Layer 2 of a small transformer language model trained on English Wikipedia (16 layers, counted from 0, width 64). Numbers have three digits each and are written without spaces.
In attention head 0, each number of a token's query is one row of weights dot the token's vector x. The head spreads its attention over the tokens so far by the softmax of query dot key.

Query weights of the head. A number n stands for (n - 500) times 0.0027.
q0: 420519545384524788392375144585516652552307609471517262631478482512671753551435564478536677538435515322265377538293568301645481841460524533412575588733404558396422593501563113380390414612547367
q1: 640612485511601554421683734445454641500504614486254682369530585520573644479508612691605472588543506639572357364489587769564494319582384311555414365593570359641443647391399745435673484515415552
q2: 587482441475478431562412609410453422397370529388543393467435409573615646418535502690490512610554585638509480423458440626520403600500246502279380536466501507557490544529590590394544444522588571
q3: 403514492537552413618527688683540482707598658292804308424759573679660430620609639385461610591423659331226613484460358661555538608485313250408253498362367496341524599456762421420374773534561501
q4: 414411452428502509413362667507387375559349596600582479278365446559629546530507471678689408525527373647629461514490359435373312478640406632394529388443454411609398520437438571426572446583519537
q5: 389576602458405419635636382474604379523645708326599570397776390619290457584747617212408573469485553403465652493616382523550511536333566404668459485281363674595449391352602459538524620429520607
q6: 471550605551547468474488261651536606295503390523757404617690557542635586527404310456391460631464542296452403545376614502416566185642442275592387453481606792496688596544425384541412575513530295
q7: 463575627677409537303486717598651200460567385727667510508561562501492470577531348451624650364597474765804520610714563586686591655596625479459459555382383651326659514562382514742478490342520435
q8: 236460387599688401372575381282511903392430581501654384650612519561377220219267697970843290552540536460294547213496787621352536404221452577572534577413623659679714525613235464698355197544344376
q9: 367630318789646612344383731385439512630466359557426433484623243687570404300708648221599446378609353312528468481423314366714441481701309629381673594359522399428584566472421316571333517325442571
q10: 596399663381695516527527549364629665633418400240515488571467401698578646674637599377422441451714430513492605398704442420568663522599415540516290432427586318357662375461500474584387535697425421
q11: 231298364487670620640448482521269678648420454464718758644526718622590493573680452571355602654521376620399589645416350490567613525433576598555503412385362702431486639306349694491728538476611748
q12: 408429597630458500529631525527408802329537639237415622558675658535728579577618191617790543707412620488385387220686632600375507606425640286836574604706456228339621532217421639544391435572590619
q13: 493468482247462478654520470520589505322413499519804291572321463633404617482861343586432400607638671461561677533483611355645541318466440239346440779542448684547481540480673532453636599400463657
q14: 641784535444685540544468530473273441297443244560337438299608369390549684380363418842889802316586395511389566380466472916378677417775385708640387579426490327494566530546470789576672529662626667
q15: 486439579711423323610534500655588419593342695430410491495241251660611685653531338521229269195570460609471637178362651584334384630441605560710347590460502515640400322492298533574572493577391664
q16: 479447477421511434567393501283281679617523544463602502546503420552502519341261629688373432605440626269396499379258387706472325477334295276477486501457200482775616612458559792374537265537608610
q17: 615465538648559551422688720663463412486585401522505537375519405417408315475661570350471521528586527431665685490536481518516570541677479450654614404339621539402469455570447391680592589375549676
q18: 555317409533562227559324592438545486434502568492541477487565336665308342558592686388578587653569308556554419468658504372517493615316464512480491452408759345524512556539659453591541677473594283
q19: 670537455389469408385482506317484474538435633584478436482396370590509552526543570642516474507378569570449370453508579481498450577414448342439562577476299380659640653357686462284466364545521555
q20: 365542355696955697444597677814382611573601609523576511448575734468548389474555416565559417605536474620428527383394485754558514402785414422481330367433647465355445672541289476674680802550299640
q21: 499493539608446525263528640694574368657642490643522340509341571544496319710267530435852583222421197463489343707301470240470543443704499780377539431594440120382514555568458516550368635656420335
q22: 448548622286466417661530530629718423409525418656486276474511431751559625404605418516578666357577570515301250303435587678434519622557489263422385499214659650449669392312435455352709193338313425
q23: 636462432773440596384438683491361456638633601459709756616242538356540498474574403586184408503477523541853649533450691492431489518473507741488604472572389534510301551673443326638502423642519927
q24: 219669366351613470435556627152431503140731572464378551632727274048216730387535613522558454221453560336345610423308689404534499491481500456630541276332357501657589433514573562509388413711603471
q25: 495507557184792641484519380479593579618521597738473668776730351547354504451373516639714529598557298311567293488478462513566454718321810544416361390592467460831659720638586575393579542451693469
q26: 641607379566537617265621502322636728654641729549610075471516522458484260551331269773579377520390497536419842647495337338558558247525590374386449668200434448759846385625616639243389161321477703
q27: 534442517883656575261312375563449789375705503519338753392540571621343538285636449471576632515555348444441241433275240611425241253416642447462486367356522492671597591365591329527291608369442461
q28: 719430576262623499589602580815640377535502491424362672349261674513652393513710880376427493776549451197361878729791573515427371317488440557363501448631565341470519505664588391461429631412492463
q29: 684316493472247635646576358469514586554493430650408469429333353358276542529453632352606737367335436673399544544586873353667680617627579523409586347733796376234723541376474318676626270492624740
q30: 180520315632479379449754256622636577534534558419566413351570374553311307470523460582733522526320545445940437795255496384786331614579530679574575388463555407523383277451233572734492427745429551
q31: 465714546569761554319468454530338433273627373508680728273593809395541721425366522603383259600309335479399360379457290493381564441652312542637222476439559624654549635547510613705651342195272529

Each question shows a short text with each token's key, already scaled and adjusted for position as the last token sees it. A number n stands for (n - 500) times 0.00091.

Then comes the last token's vector x. A number n stands for (n - 500) times 0.0073.

0 " R": 319228544547688269323504462450447596469497483496472435259776410624493822527404496469495661522409
1 "an": 268255574691700381390488422380399540569630669345383304313694497434596733611597443528586481474565
2 "k": 328312567587701286391471451509517543563570484427404292275748360400701841446582472537510529479467
3 ":": 659400538504648168367494551515435629355432474437377315359734394620500822450529519465327371381480
4 " C": 633632677467657271354468430449454525400425458509521240418805338589582833460451378577462605452421
5 "om": 555712767389697234328258465650484392445531546482646396390725461500690687498512584532528556538589
6 "m": 437749745401763250378398416509518411434596432456624447456729418437632799521431442405374548552445
7 "and": 224727668551735435461589398486426543512494497503576503476771503467710845349558435619385448407483
x: 612793317493388554560634524373485763616387390499609519306308415496378563375712602624496294621520290531526446543490536573390272881402432605458604360445407366426339530423512392308111398544283507
Which token does the last token look at most, and with what share of its attention? 5 "om", with about 50%

0 "r": 449387387633614337368600380515530508613490360496620539306608343452557714603355421531559522508374
1 "u": 358360508568588381425586459489542454671613474528526507287688395545621743632389540655465520458426
2 "ary": 381359550551598328460527387544516457498524393406402401314666367504631797455485540571595639478474
3 " 5": 665495572488608324397602419510531491565432504411369294374726384656613730521494460555442498464498
4 ",": 667426657483653336390499481492555503452441453487433323411677325606579805501501504521445412514476
5 " 19": 450634571442579365363524387436571631468443483441673399495659459673570795569406439536361534388502
6 "7": 366616612382551306415615463394472515504391498477593437473656360616659801464478495522428637445483
7 "4": 380640646348603320406633437446501519489435496442450493510663387595672816509496497580406535473493
x: 695495437484496659678526514389327569720480404364589453537292397345535462327651497774399349693559314664480413520436567503407346799475284707372384462289335363475349586545484551174190339570452484
Which token does the last token look at most? 4 ","

0 "n": 331253422646641349465542379518412415572595435369658451291734346430634716556549505562484569574445
1 " M": 349301637575665304365420501494457519472467423489440433333721348567535855423395470537386585469445
2 "ur": 446379621648665369345467370407436614608584382578360281278630432284600716518405555546563539550523
3 "th": 490494642534697297363470497558603458481406532608250251335724421489609725434494430539594419420589
4 "a": 644489661501676295364579571479551546507498454558515367376696398384705885467399472464430551445494
5 " |": 593601689497682293386585524533608545466412482492691317454734368611542841510449539473447399528512
6 " D": 463705700442658277332457530486579578515515462472657398470752365464585837424478433497473596487468
7 " |": 282714690440703280382562521524594544460411498491503478552725392608532837510447526473462397509508
x: 577467369545417461560553614356457660499401579446515665464221400586659639371536554584372247751522367658342113721682607606365447628592364721427423395291411444387414479555573493260223417617501706
Which two tokens does the last token look at most, in order? 6 " D", 5 " |"

0 "w": 382236414584617300265427394431457432541451516429691565291776223585595803532491391723627647525457
1 "ard": 226188467560686304287506212438414476569435542469559427252734360512667772458583402525598605560501
2 "s": 332285555648701299362537391320482520478536429528272420256749294502738870456551494495366514527498
3 " the": 583442659489689193227490439495538390441467531557323333317803275628573886457576472439565514455472
4 " E": 693663745480731342273495376388448444373220481588507191394775323469504767484470405495539444510515
5 "u": 690641748469684307300518451476561559697630518657657327389820442578616834638484501625330500465552
6 "ro": 365691770385707220296490358408500544590594448456546390391734330257603786609434359656477418444562
7 "p": 434715777373709216328480280386543428563464433586525455469753389470643812659380363410479555487301
x: 560679494570434578500527354277663410574447215466667483526314313314546644439604671676504433780678361836458337590576505546411164553497554562480453298583606230447385601438518387415312578551583757
Which token does the last token look at most? 3 " the"

0 " and": 464419494566614376419504407457602549420507491524589585414618394526607869517541480545512403498459
1 " b": 400346549593679315316542492468526486460484519442467436320611411582605683392413463479499539447460
2 "us": 467404477572635299411442446413411591541505412432422440317636424411650726500419464446491502484447
3 "in": 506482579592635430379525420457459538492418454474301276401656403408579685578577398462538468553438
4 "ess": 695511576556646337458476486465409481433517519524470379363662467496716723413537502455463580505504
5 "m": 579639642459670329404486421502539454461585491467577382414685444462634736551522486437422513545505
6 "an": 430683661562634416482504408471425505550567531386666467503688463365624719552576457527497453506519
7 " wh": 396645648414598254288534550444466459573384466503493497477626344563466664496458521481562545492448
x: 534459444687358580569712650525409413674601580369660427565130395473526619568609440478306286772551365674468471567675661613488472541469388460200468137449267289374424522493530587417366379597408716
Which token does the last token look at most, and with what share of its attention? 0 " and", with about 30%

0 ",": 418304533566644301369470521468567528403411450520715642301729264651636910485502519523422378520490
1 " 19": 395341535504572362344535364402605682432425488429275375455714451736596881592369436548299524330504
2 "7": 543382534442514277417670437358462518505372493467299399374755321674715894454474497552383680426459
3 "5": 641435549411578274405641410399489515466409531428426356372756330686775916510517500572377547469435
4 " |": 741473665520698278367614505501577561457395488505500256407759333650564899524451507496441366518463
5 " 1": 503726663366697249334609384455471489500386490427800408420719413695595781484443531533305473529502
6 "2": 298645658350684343400690362428497528544497477495597450497713434690703848488393525564229594460522
7 "th": 310760742391694251322458471552576439478337477644685597538741403456652771448522453473601509447564
x: 657691434530350558579672623360591554633593386575703497312401470327540632581636581663489454585559330557545416570610703563552249538514399446480237332471392377484328433393355440079343279691212656
Which token does the last token look at most, and with what share of its attention? 7 "th", with about 40%

0 " |": 329294526628646297387562515531600550443431496487657589293700314640541831530435540464488382493497
1 " 1": 272346561492662306366581388499502496474393483425295302338718395687569710486435541501308466510528
2 "4": 522398570491646368434709370502539550506444484420308325369758428650658821535500464600304500477531
3 "th": 487503658512649266357477483558600447496367504625264247346738381495644750447523461475595507454577
4 " t": 587566736548678257397335518523583555434488463539473255424745431501687751390478522540475564365403
5 "er": 683590698490689354285417503528437563435452462568663369436728305398710727518438452469440640580498
6 "m": 496700728440747282390509440524604425438618464427621457460720468418655846521457486438425484537499
7 " |": 282713692445701284387588494536604539463425500497532482550731382599552861503470524477448385523503
x: 592476361543456489559562601346478658479399552444532632468243428537647672378531551573368241740537362610337081705682621608348419659584386736416422417291402437384413516566570454245227403603477695
Which token does the last token look at most, and with what share of its attention? 4 " t", with about 50%

0 "f": 478356459582644372486594482482516418597456473511674436370628418475534759362531551497445600607541
1 "ore": 240406551548614403460445456563428494467490603561579455378590378449634755454548408514527489575529
2 " b": 479411586574673323311545495478528470470469530474394361342634423574602683381415461461483566447467
3 "ec": 597576580601669333441527538482490585420523368519507334370694535419579709509483502421417494498588
4 "om": 629574642450611345458346462658497368446493513478449377372640451451701629544510589499499498585515
5 "ing": 689578589472583370409521377492491416479475532561633432407635343443616719485616551377499499557439
6 " a": 450572671452599299347489511514515447408431411512534456527647378460535796440420453451473525486444
7 " N": 385686634413640312377491439457464552438497438500484572579676437508538724448577559493508614549530
x: 455467238508287493607641614574425441602435562491643572402268312352810475423644610677446470680517428498602353665656528696137364649582438664374592290561279201443392677556445449325446441584513598
Which token does the last token look at most? 6 " a"

0 "m": 439290487588663284449445415568506390468554441467647503307697348444701731508505460457365489554490
1 "and": 253309508699690439464585404500444529526485508501524454366641438484698769384575437607409429428512
2 "er": 325371624579589359365431461574387513448435382559368428339652274400729674505476461508459628600502
3 "\n": 636385517413501298319533380385454502538417404523470356376759298558630754579576474509468518548460
4 "-": 578588714422587277450497461444510496451357360572553310497677346429616800486571451548449391437528
5 " Un": 458629754502650287430458394444432542550382412537681358513673385594461731513417405433480554394606
6 "it": 499679735597706429456614456571451492499588422371632392378697568404627761528367529530567457548473
7 ":": 374687628404667201402551540567440591414414453455552464463655466567462809445518473529378397460446
x: 389475359467252391685536435259397552617460467460674642550334403663588604516612619714394504730524494604425154603718638619280429581464480659351539440267516364513341372559499296324402390583448857
Which two tokens does the last token look at most, in order? 4 "-", 5 " Un"

0 "e": 475375417599588335413608439521612494573532417511623551347675363426603796544439472515558507525530
1 "f": 364394460597647335495623443510653407637494476496588418336646445514590762428532524491497568569568
2 "en": 352387613620653430407481428495511505589579514487324376365643365445636724559556589546524508600453
3 "se": 517407615516656382453570511505542544444551457492335394353661368427646810488441492456535571504571
4 " for": 647506576567624386402431454514554607325508564506444421472651468545599864478561483510411440496455
5 " S": 535638717492668313388485499482508544464544465472606387482678456520528771373421444592487479522567
6 "p": 393671706394684334331488461403440534451504462521555468484679430473478704538442494441551646461478
7 "ec": 454637648550659361475542551535489599415585360481410656520704607384542705479487498422412487464650
x: 797591284543273529672679512371372449523454658530472697409536460355522739371676707548531212715581563572591236493455469547585349781687538521339624374499512221449381606490645395335550400545552700
Which token does the last token look at most, and with what share of its attention? 6 "p", with about 70%

0 " P": 358218653594662317390443466465434454495500555548643450238756345528537718387550400504456593448510
1 "ar": 254318524663679285405392451577400613585519520403482427258652364357557737513490358479417574459455
2 "is": 479314491625567292418537395500494499510517364431330472354659336533711805567449481311429401286436
3 "–": 615440735435585273500518488452512536399413427568401322405664322504604898400575559560380419469524
4 "L": 634567629446673251365475395435498540466398473442410280397715354508580860457493427445370565450460
5 "a": 540538681466685269365535568472511551504487476561672386402704384397684880449395422476422552420452
6 " B": 450704754451697262314553484534524479419479441414626410531700354507556817359437464526474570449442
7 "a": 328625692410691284357538605458502565501444463595462498499696425368668876446423450435413577444485
x: 563610475543362399520783724364271533646600436500666621343065253511476528425597601577471299716600493674516281614545522606440306683542403502407420327393486507612585626387314380173407485508459564
Which token does the last token look at most? 6 " B"

0 "t": 492336460665642343467574495571625522470501399450603526314712385454624851490494556445488616522501
1 ".": 417301485526650271363540514498560498526428455525451503302694377651569823488383558549445477548510
2 " D": 410328564549621287355491525481561577517523447449408367318737354493584816442472433525488591514447
3 "ur": 566471659611674374333485363420443572608588410556378277316651428318615678550421548539582530528488
4 "ing": 722519598511657301321556365480504458499546546523388349349680344481584778456602514436545461527465
5 " that": 605521671522659333316500359470433528434386351437604307446642343575581769541510552488512499436361
6 " t": 485718723494692285397368510513572565463496473521594410499738463493658731420476500550472550390412
7 "im": 370688639362635241335427567505551558426493524488544571486700403473594816552541574470474538460527
x: 596461243539154456766662669460453601776519418427632414514411297576379638410621635680404294619407363643460308626477556593291306583688372567299622295483368373395266565476432555326555512589397505
Which token does the last token look at most? 6 " t"

0 "r": 441370370653631313349615363517535509630489339496637545278623320445565745618334410536568525509356
1 "il": 407281512507493302319480364520494409454427443432451433295702292515677625691367484473650519322389
2 " 1": 510444584461660285351593370492478477469386499422251275337713396668587731487476504518324460559505
3 ",": 536334657502663309390492489493566520426427446469306358367696302627581860490511500533432383515478
4 " 19": 631582566445579340350518371426581651451431486434663332470693448690584837581388436540332534367496
5 "6": 507581596398580293370617431363466513495382547446672368407702368673714832468504538555395575472468
6 "9": 355614651371608253386603401400468533484440523445588437419683374617728854514483464480435586466460
7 " |": 294709678447694290385597499517582549459413490495536462544720378601559862512467517486454391523475
x: 583457338545467495571530626353453653491374535438545645472205406548632618388532514585380238739550370620318116720697608583358425659566370744416401407282409460367386509559587447240249415596473676
Which token does the last token look at most? 7 " |"

0 " ": 358280614593624440442616523492610474485420518613557443373659458524741844484506432492341500496500
1 "if": 489348480591705373553691495584587580540572432483493319327632692449486750403405589569464564572671
2 " an": 431410689504648301341459427473526439457513522521354293292739388504490771467526537591481471534523
3 "y": 577470595671693414308464402500513592464508400493291283374697371433622757521560515527561516468525
4 ")": 660538642511634332367538411432568569499386479537471326431694344448628834511503363437427450417515
5 " |": 588608672502672311393594510518606534468418514516670337470715393610544837500477528467445387515511
6 " N": 400745681418659269347487434444474551440517426485579480570724420513545765433558585500524658539536
7 "o": 343645638500687363342489400396498609455414502500453523449681459487618883613472442467440443484432
x: 811605421465367424656705732231517416545526392487691577396372276483519492297621574464369313725509506720574300582550438528442380802498377572304370270499475332596452533374346389351264363393570603
Which token does the last token look at most? 6 " N"

0 "-": 420282591527636234454474499407537517487372447573551525310690336530605803445518428585441309439509
1 " A": 389326605591630300305512477455486475505436477438464506289686292541481823362387402577428449481472
2 "l": 438339470487699249469457454355506653552484389517455329301691480376601774430454524448418468618629
3 "le": 538436571432577246448475569457490540335486359472376370289716363337630749609494450378556523631608
4 "g": 617516660541636320407432475449595408547524396482407345415760301366792707529462465434445496456407
5 "ian": 723595616527591325427518420438414490531537504362645370457700342417656840572571362560581436519435
6 "ce": 447623694367709256406401430444546536406598483551581444371727465461656815549498470441517580534592
7 ":": 341674608410673185371529519533414604435424483451541424442661436587467791470523414521349338440430
x: 350464396446305407681504418223400517568418431463680611537311402654578583514655664671380496716523492605439111591688665631282472521416492671408529405208558369479357380593514300364420381551465835
Which token does the last token look at most? 4 "g"

0 " was": 422499523506557329372406420343436526357491479535532601398592325527521802519504338301547509534392
1 " k": 380304535603710316344423529516472562546478566514562372304662460522575674403465466681559507510516
2 "ill": 419345412599685278477475502362425633580533418353456504354564476492633783473466451395522539473455
3 "ed": 553406562488595300352524490406513567403427489546369377371704347469605783553467518365485445411483
4 " in": 693565630578650372360504326456507516442434515526560326439664451630540773473522422524482382399476
5 " 19": 433622567434584372345508401430572667446453518427663407503641471658532794600413435540388520367514
6 "6": 380611603383575312377605447382485518506416574437570434447654396640671803487513536553427580471477
7 "9": 374608644372599280395602413417481530499463537439425498471636403596682817517490473485454583454469
x: 683445447524445643556602480326327507612457396472714461653219367404523429406611606797327359756546336750434371566503591446362357716512351716427409541306316390519373709448448561155339425481379457
Which token does the last token look at most, and with what share of its attention? 4 " in", with about 30%

0 "e": 468341394626611290389637422527643492593541395514656565305722325406631877556423464519573509532538
1 "e": 351329443599621292387635422527643492593541395514558483286735332400630878556423465519573509532538
2 " H": 403324592526675273382554465522611471565453408503393279294789342511546797443435401627520413452515
3 ".": 613385546469693221337542525501615501565415493546444322287733394678538832488354544563435474530529
4 " H": 627596668462698266382556498512577485541448413483449223361780379501528814423429408642524418476482
5 "am": 642690673431729314351400468448474541602471547600603373400710489487619875542525573526381602622489
6 "il": 379772667394542277323412392521404521388333434477600438456663278428624636687372461376514484325408
7 "t": 410723714476677328456539477590656573435504385445564547490794497423625893508474555445484639479475
x: 680670480584338465344653583404445754638449421412590419488447406471545707271720464684454386844610417586558345611664576625447194722730575487453362367497364317564427407464483440238375398464321687
Which token does the last token look at most, and with what share of its attention? 5 "am", with about 50%

0 " t": 445300541636665313397383526493565568437487489530557504322673423517635727415471508509451527384432
1 "er": 307377548590636371332438492507457576434470473553512465339673325429674711512446450467434587547507
2 "m": 432407576540696314416518445515589442452601472441435360327685436455628788519464484451438475528502
3 " |": 618429611544643329406570497521590534463437505502361340391700380607541786505461516476448393502508
4 "\n": 614463536415546322334533396385455516539435427496594328374731333550600719589563463511483502534460
5 "|": 461617680428644264436497454450543500531457450504633350485686412521583778437433526523517453419563
6 " 3": 331689638447630318376551443498481526570391479427645509492693448608590709483403503523389559443485
7 "1": 400612610407626336404627385486523524437479473413390605535659525619670767508454470531341546488510
x: 770506352420453630726598381318302536548543313542632469438299497385611579319668665757372364736600307674482313506432493517440332723583371641410427598425352310600461503555614492150264378519474482
Which token does the last token look at most? 5 "|"

0 " C": 426311551535550369383471466481459476442436481544546467367684369608513672443476433545511602475477
1 "om": 407389543488603339393347486607482418463510528498465389323662448524618607499510562522529555533559
2 "m": 463415576499643340424437451516508424452557457485418353358661408479588683510461469437423539543468
3 "and": 578450551603643456480564434493451520503496498507337360403645467486637717405535459579430467441489
4 "er": 645493627517579403394445465547399507454449417550434389428630339424666624516485473509469607577488
5 "\n": 481540555392520348364523413416466500527439432519606368421674348539590690557558481505477513536470
6 "-": 438656644407571334463490470462509490460394398558531477571614392440589722492554468534464421456522
7 " Un": 386643667462614333455457421468456521531419442533409528594627426563477669510438435444487547424581
x: 509548381559413585618564819356450468608417596549606514504231539498497523605701639547499394579661345461740356674527369638411338654616481803353496314730397312586337695335449634275331384628523766
Which token does the last token look at most? 7 " Un"

0 " a": 447432562564582274334500542501508488401413405501514554332631342491522819425422399455446496488456
1 " d": 332307525607633350338515521457513553539483488523519398335681380456638721410501444516445548507401
2 "ist": 413412586629723348425436429459436528440449403446332302363650473507652660482459526376509535513557
3 "an": 606483654629651389423508432462441531530573553370330299386662439386601735566564452497541475491520
4 "ce": 580526616440662296440442463487525519395571455529501387330703435463656773549487498422518592557569
5 " of": 504558630512624354397508368477529503347492455490650417450677434518524876465485475459427467484537
6 " 1": 338684648421687308363574432490492523491407506433644527477650456611562711473494494497364467540540
7 "0": 322618611446672393396651361480559490521463527467454579566655461586647771490540464497336491473502
x: 729458440480472580637659387296224643593431303513516410444210384315482524391553643604392396632595294648545196542499707528429389656521418639469427489535360348426518606553588543055270291463490489
Which token does the last token look at most? 4 "ce"

0 "ated": 443384512540565363381594468508512503458476523562655503357675383490619771477594562402485569458518
1 " from": 377412544533579357359455411468550577372441551489452486396646378570566799551546495457455471420477
2 " V": 468390651483610362401422468433472558461508484496423361383696417558584731482452451557413636461487
3 "ist": 624520606585656346472403480483383519416436381433363318425619464496617630466434525372553609492527
4 "a": 625496624498613340433539569509492524479473447541529406415639408405658806455434467463432553444474
5 " H": 594660656451627331419534498519537475512437413496571354455693391477543734438477446576507449470503
6 "igh": 574612621553637375454677573546527583551448402434675520434615515420513752456486450561611490482536
7 " S": 394661695438655315409484506496504528486534469490498549566663464504533751380450460582479497545556
x: 525561326493288413619676511532308406643590679547604581369250525366791485483613519589381333706541251556603299720562593763314273719537488782390590379517389411588324471457345491409359530579349603
Which token does the last token look at most? 7 " S"

0 " t": 454330535616640341412401522494555558447489490525548503349647435515615692428475507507458523402442
1 "im": 400381504514566306383459543497548533439492526504499423393689389516594757534530559473473519464512
2 "e": 446407500526588349404553467480524516502494448516399399365689380445581782513455488494500521506500
3 " the": 544462589489612320343499466499542438470499513547402403389687372570547736481525483471529495469480
4 " r": 609607670513703358415471476467513533484520526520505372400632465467536711495410452432502509546431
5 "ac": 511663588511575354463442552516491522491581513540671438415708496520676638574438442489549601458538
6 "e": 464630632470614377398554435512552469521528453506617457436677407428585770524448486476535524516499
7 " h": 429678638464654349412532502486566460517435455553487567501681521504546698439408420558478428423486
x: 674517436625444286609765688473532469528638638405478634401245476355581500517688478667311340807530422622557512548686532666601341518586252659266490304464462139463324442680517406340356385571472559
Which token does the last token look at most, and with what share of its attention? 7 " h", with about 40%

0 " h": 436290470584689333391515520472593463524421489588519471356698475585526687466371415596502414461475
1 "ad": 451341533524655325397459554494550586524523453541492485336734414460672695484361454474481599483524
2 " be": 462381522556647352339482456420506472559560428519429519326635359424564750504349403405499526563437
3 "en": 552465604569681441399463432441476524525537541492291334391659421462609720601589561546504492641426
4 " o": 560631651558666317349484560494611542408480537460432369395627511433537764520538471468526448606451
5 "t": 545594595608673383467454468535680645450468423502573374449709536452594734477486440429430443408541
6 "her": 519682663519660351362360359514459523382507527469708406517620433489600577488602473573545396508567
7 " s": 390663695483687295377504523454492513520547536492506557516671512509566745366450461583490447538482
x: 623582389502266468555776497435397401476676556460549604471190494417697477486791496535227244719487286520570384647651709756369328594493467711290558388371389395469300479490510443452401515589296620
Which token does the last token look at most, and with what share of its attention? 2 " be", with about 50%

0 "an": 389321586707629431509519450461460578511628595295681512338503458335610730623553446485558405512520
1 "u": 274366543598552410486576491521517494654607481586537528309649369473655780652400523566360472472454
2 "ary": 356341553566595328484520403554481478489510390389382405322648354489634811443501524564594650473491
3 " 3": 675490611543646340387620460497506538572405482439329318389698403637611753454435515518387557455506
4 ",": 672429660486654328385493499490547506441431448486423317415680322596588822492507502516445416522479
5 " 19": 460639574446584364358526387440568633468444484440684396497666452670580813560408434539354538390501
6 "7": 364620612385556308417632461398475513507393493475597439472663366618662821453484495526418642443485
7 "5": 377631616355599303409610439430497508477425521437461495481652380626709838497515503551410543479463
x: 736428421478462618680596516353333585615407379385681452564345409336472435327620521789373396651486384726514421553469654499351349739475258739341389437271314368503380549493428484167250352566469454
Which token does the last token look at most? 4 ","

0 "3": 382308497541595329451685420527525486565470488506612505317753387622687823440516498555374581491581
1 "th": 292305564552629293359503485566601432511374520635601354305728375520636733440538478474563528464594
2 " t": 438346665600683277381362531515579560446477478543430306335725420513668742390483521535464566374423
3 "er": 576449639541665353295429503524445564441454466564279355358719301415703720518440455466435636570505
4 "m": 609576676493734286398517445523604430446612468431458317365720447437649830519459486441425484534505
5 " |": 615603681497681298382589504535597536469418506503683321457733368613546834504472513469442395518509
6 "\n": 344643609344578289306540380369457520548428421495581351391739316552613759599574460510478507538459
7 "|": 372720696374677222425500451451563499541445452499397516583692418519599821427424530524518455404573
x: 464620323505328373573491555319554608528386475417558714464205297435682496405598641785312267572433261591487203892567537529435443585488406524294366450432409441455523580404505540379227367694422586
Which token does the last token look at most? 5 " |"

0 " in": 308278523649672374318489322427550550441444562557620496347651428677538802476514424553512354385510
1 " an": 343315629536675298298451414438540463463540558514488381241739379520477803480528515627527470527504
2 " a": 503410672555651248274493536487526477405432431491423418356682355474517893405397396485474505461450
3 "c": 483485527591670344371472514342517601421455419643387302427740413472717853517439424464403435426468
4 "c": 580584577543651325362465532385542523426462407627399308429761379474742846523407443467465481446453
5 "id": 640648648348629280407434497528543417508578559543562331363747364421718779535468454453567598588466
6 "ent": 374720676583710407394445275469448355458539463481720413407712493506722660535492540338463399517451
7 " with": 361626573491665352306412401469612545398415564513578496538674422545568902477564360512441316380414
x: 694526509540380245599538694353536668475603283465687547396376339481486593424668543631314360764400356557524305537643680658383505554392350744402458412467436244561362289716298424310402245368440553
Which token does the last token look at most? 2 " a"

0 " 1": 279310519524651339415637373516501494509393469397596430343664391673538724438481496538300453571518
1 "6": 336335519535612382435658348447513533517433514454413396365703419679668787453531513551325547492530
2 "2": 517415599470624372452673393469501521519486473502345412380699402663683793455430520534261585499533
3 " in": 660476632600658369373508312462542518444438507550353298399671444652546796460512438527496365404498
4 " 19": 620564574442578359349518363439582641466456512441633344465678439658577831590414426548347528383497
5 "8": 465565613351556293437646416401476503461442546474652412428654384603673867488481485509377595461490
6 "9": 361605642381593275400615398423476527494454527444578446439663382603702842505501462484434598457461
7 ".": 348692685419700266343529481480543528527415480537469455470659414609544842488425536528466471518516
x: 462527442668293640750581599378407713644571483350794707595312459577579439547564544604320240663627427590445309485647575714424451564528337678365412351451264383466379458625407420294149420462396572
Which token does the last token look at most? 7 "."

0 " L": 423258520539612251367441418424490578501432406486544478323747337512517812461427450457485596425477
1 "um": 304393492506641285407385480439517518473489575518444395322724378473724791564484513418495648549404
2 "p": 539408653459635293368443361397435437482525421590354355304751336476567733505455475449495663432437
3 "k": 484438620522660304413441421525469526568547423453345277335728348370651775415581447563477572444457
4 "in": 718600645578642425372538373499449519507433440443396236423725342390582710627605347438504494534463
5 " ": 515691675506621445429596478507612458502432522617679394569677457493773839487537409475349495445495
6 "j": 508651694410651198375461599448521591479527473491614461465706392443574788453482526356527648452586
7 "o": 351625616486622338357485418419511577452371467519479495455669372446686897624472469423405460483395
x: 774612447455403459650665719156554453504462371487728520413344266413481564307595505500387287693502531653501262536523469555387282811492399526284349256491505351607511539435318377351350320434529606
Which token does the last token look at most, and with what share of its attention? 6 "j", with about 40%

0 " D": 377269498609617254324456540458522600511505442452618560289749299491574821421486429498496623444481
1 " |": 278270568611680285379573523510574565461415496474421475305722329638528836519445516476480392483506
2 " C": 478359607521631276368487432456464522419448464517374257348798343607567827463447394580482603445439
3 "A": 593496687574665329304533482465532492408445467423376332398724354416562896353481438519383493396509
4 "-": 603617732405616242471485510421558523421375372599611295474704360432603830446542502518449360399578
5 "4": 492676660389662301416668409469551541511474531426662385411765462627650851504521475601361503460579
6 "2": 349638673363685303419673423440516515551518515488573462462716460645674857468442502539285566473569
7 " |": 275720699443715269383581520529597550471413507505527470539730386610533851507462522466456376523509
x: 575463370561424473556553614344466631511389589439516649479236409583634650389541556565392244738541369643340080724686628592368431638580384722420421412285415460361408503566580455273210411612494714
Which two tokens does the last token look at most, in order? 4 "-", 3 "A"

0 " 2": 249296552585669345389704393467485497630437488405634476297693355683573815436458567508242545514507
1 "6": 303295512557640352412705326448509510536451514430413382322750410711701856467548523547321583507538
2 " |": 394290632601690301384628467538601552476412482490272368322737324669556884510461520480429394526498
3 " H": 555462667506697263394562459524596472539458405509337182324802360507547842408450430617517404442517
4 "en": 765592708539768375326386444393456566588584572488491251410756397501580762609569639601565563649419
5 "ry": 716664703525818363314445382395561558464519503463639325345742461495679767587483547548604414627588
6 " H": 476804740405720257385553448516604480547442409502669415471779385496546841422453418617510397446515
7 "y": 298753731502780345276446364497553588467483382442585540480798402480581811556508482588591575507467
x: 803605246373363525619793538479528682659583395555754509379326385510674527457580742585422351797494426630548377539683507687516312602714439613443489246399549519466334534571399536321217403438520523
Which two tokens does the last token look at most, in order? 7 "y", 6 " H"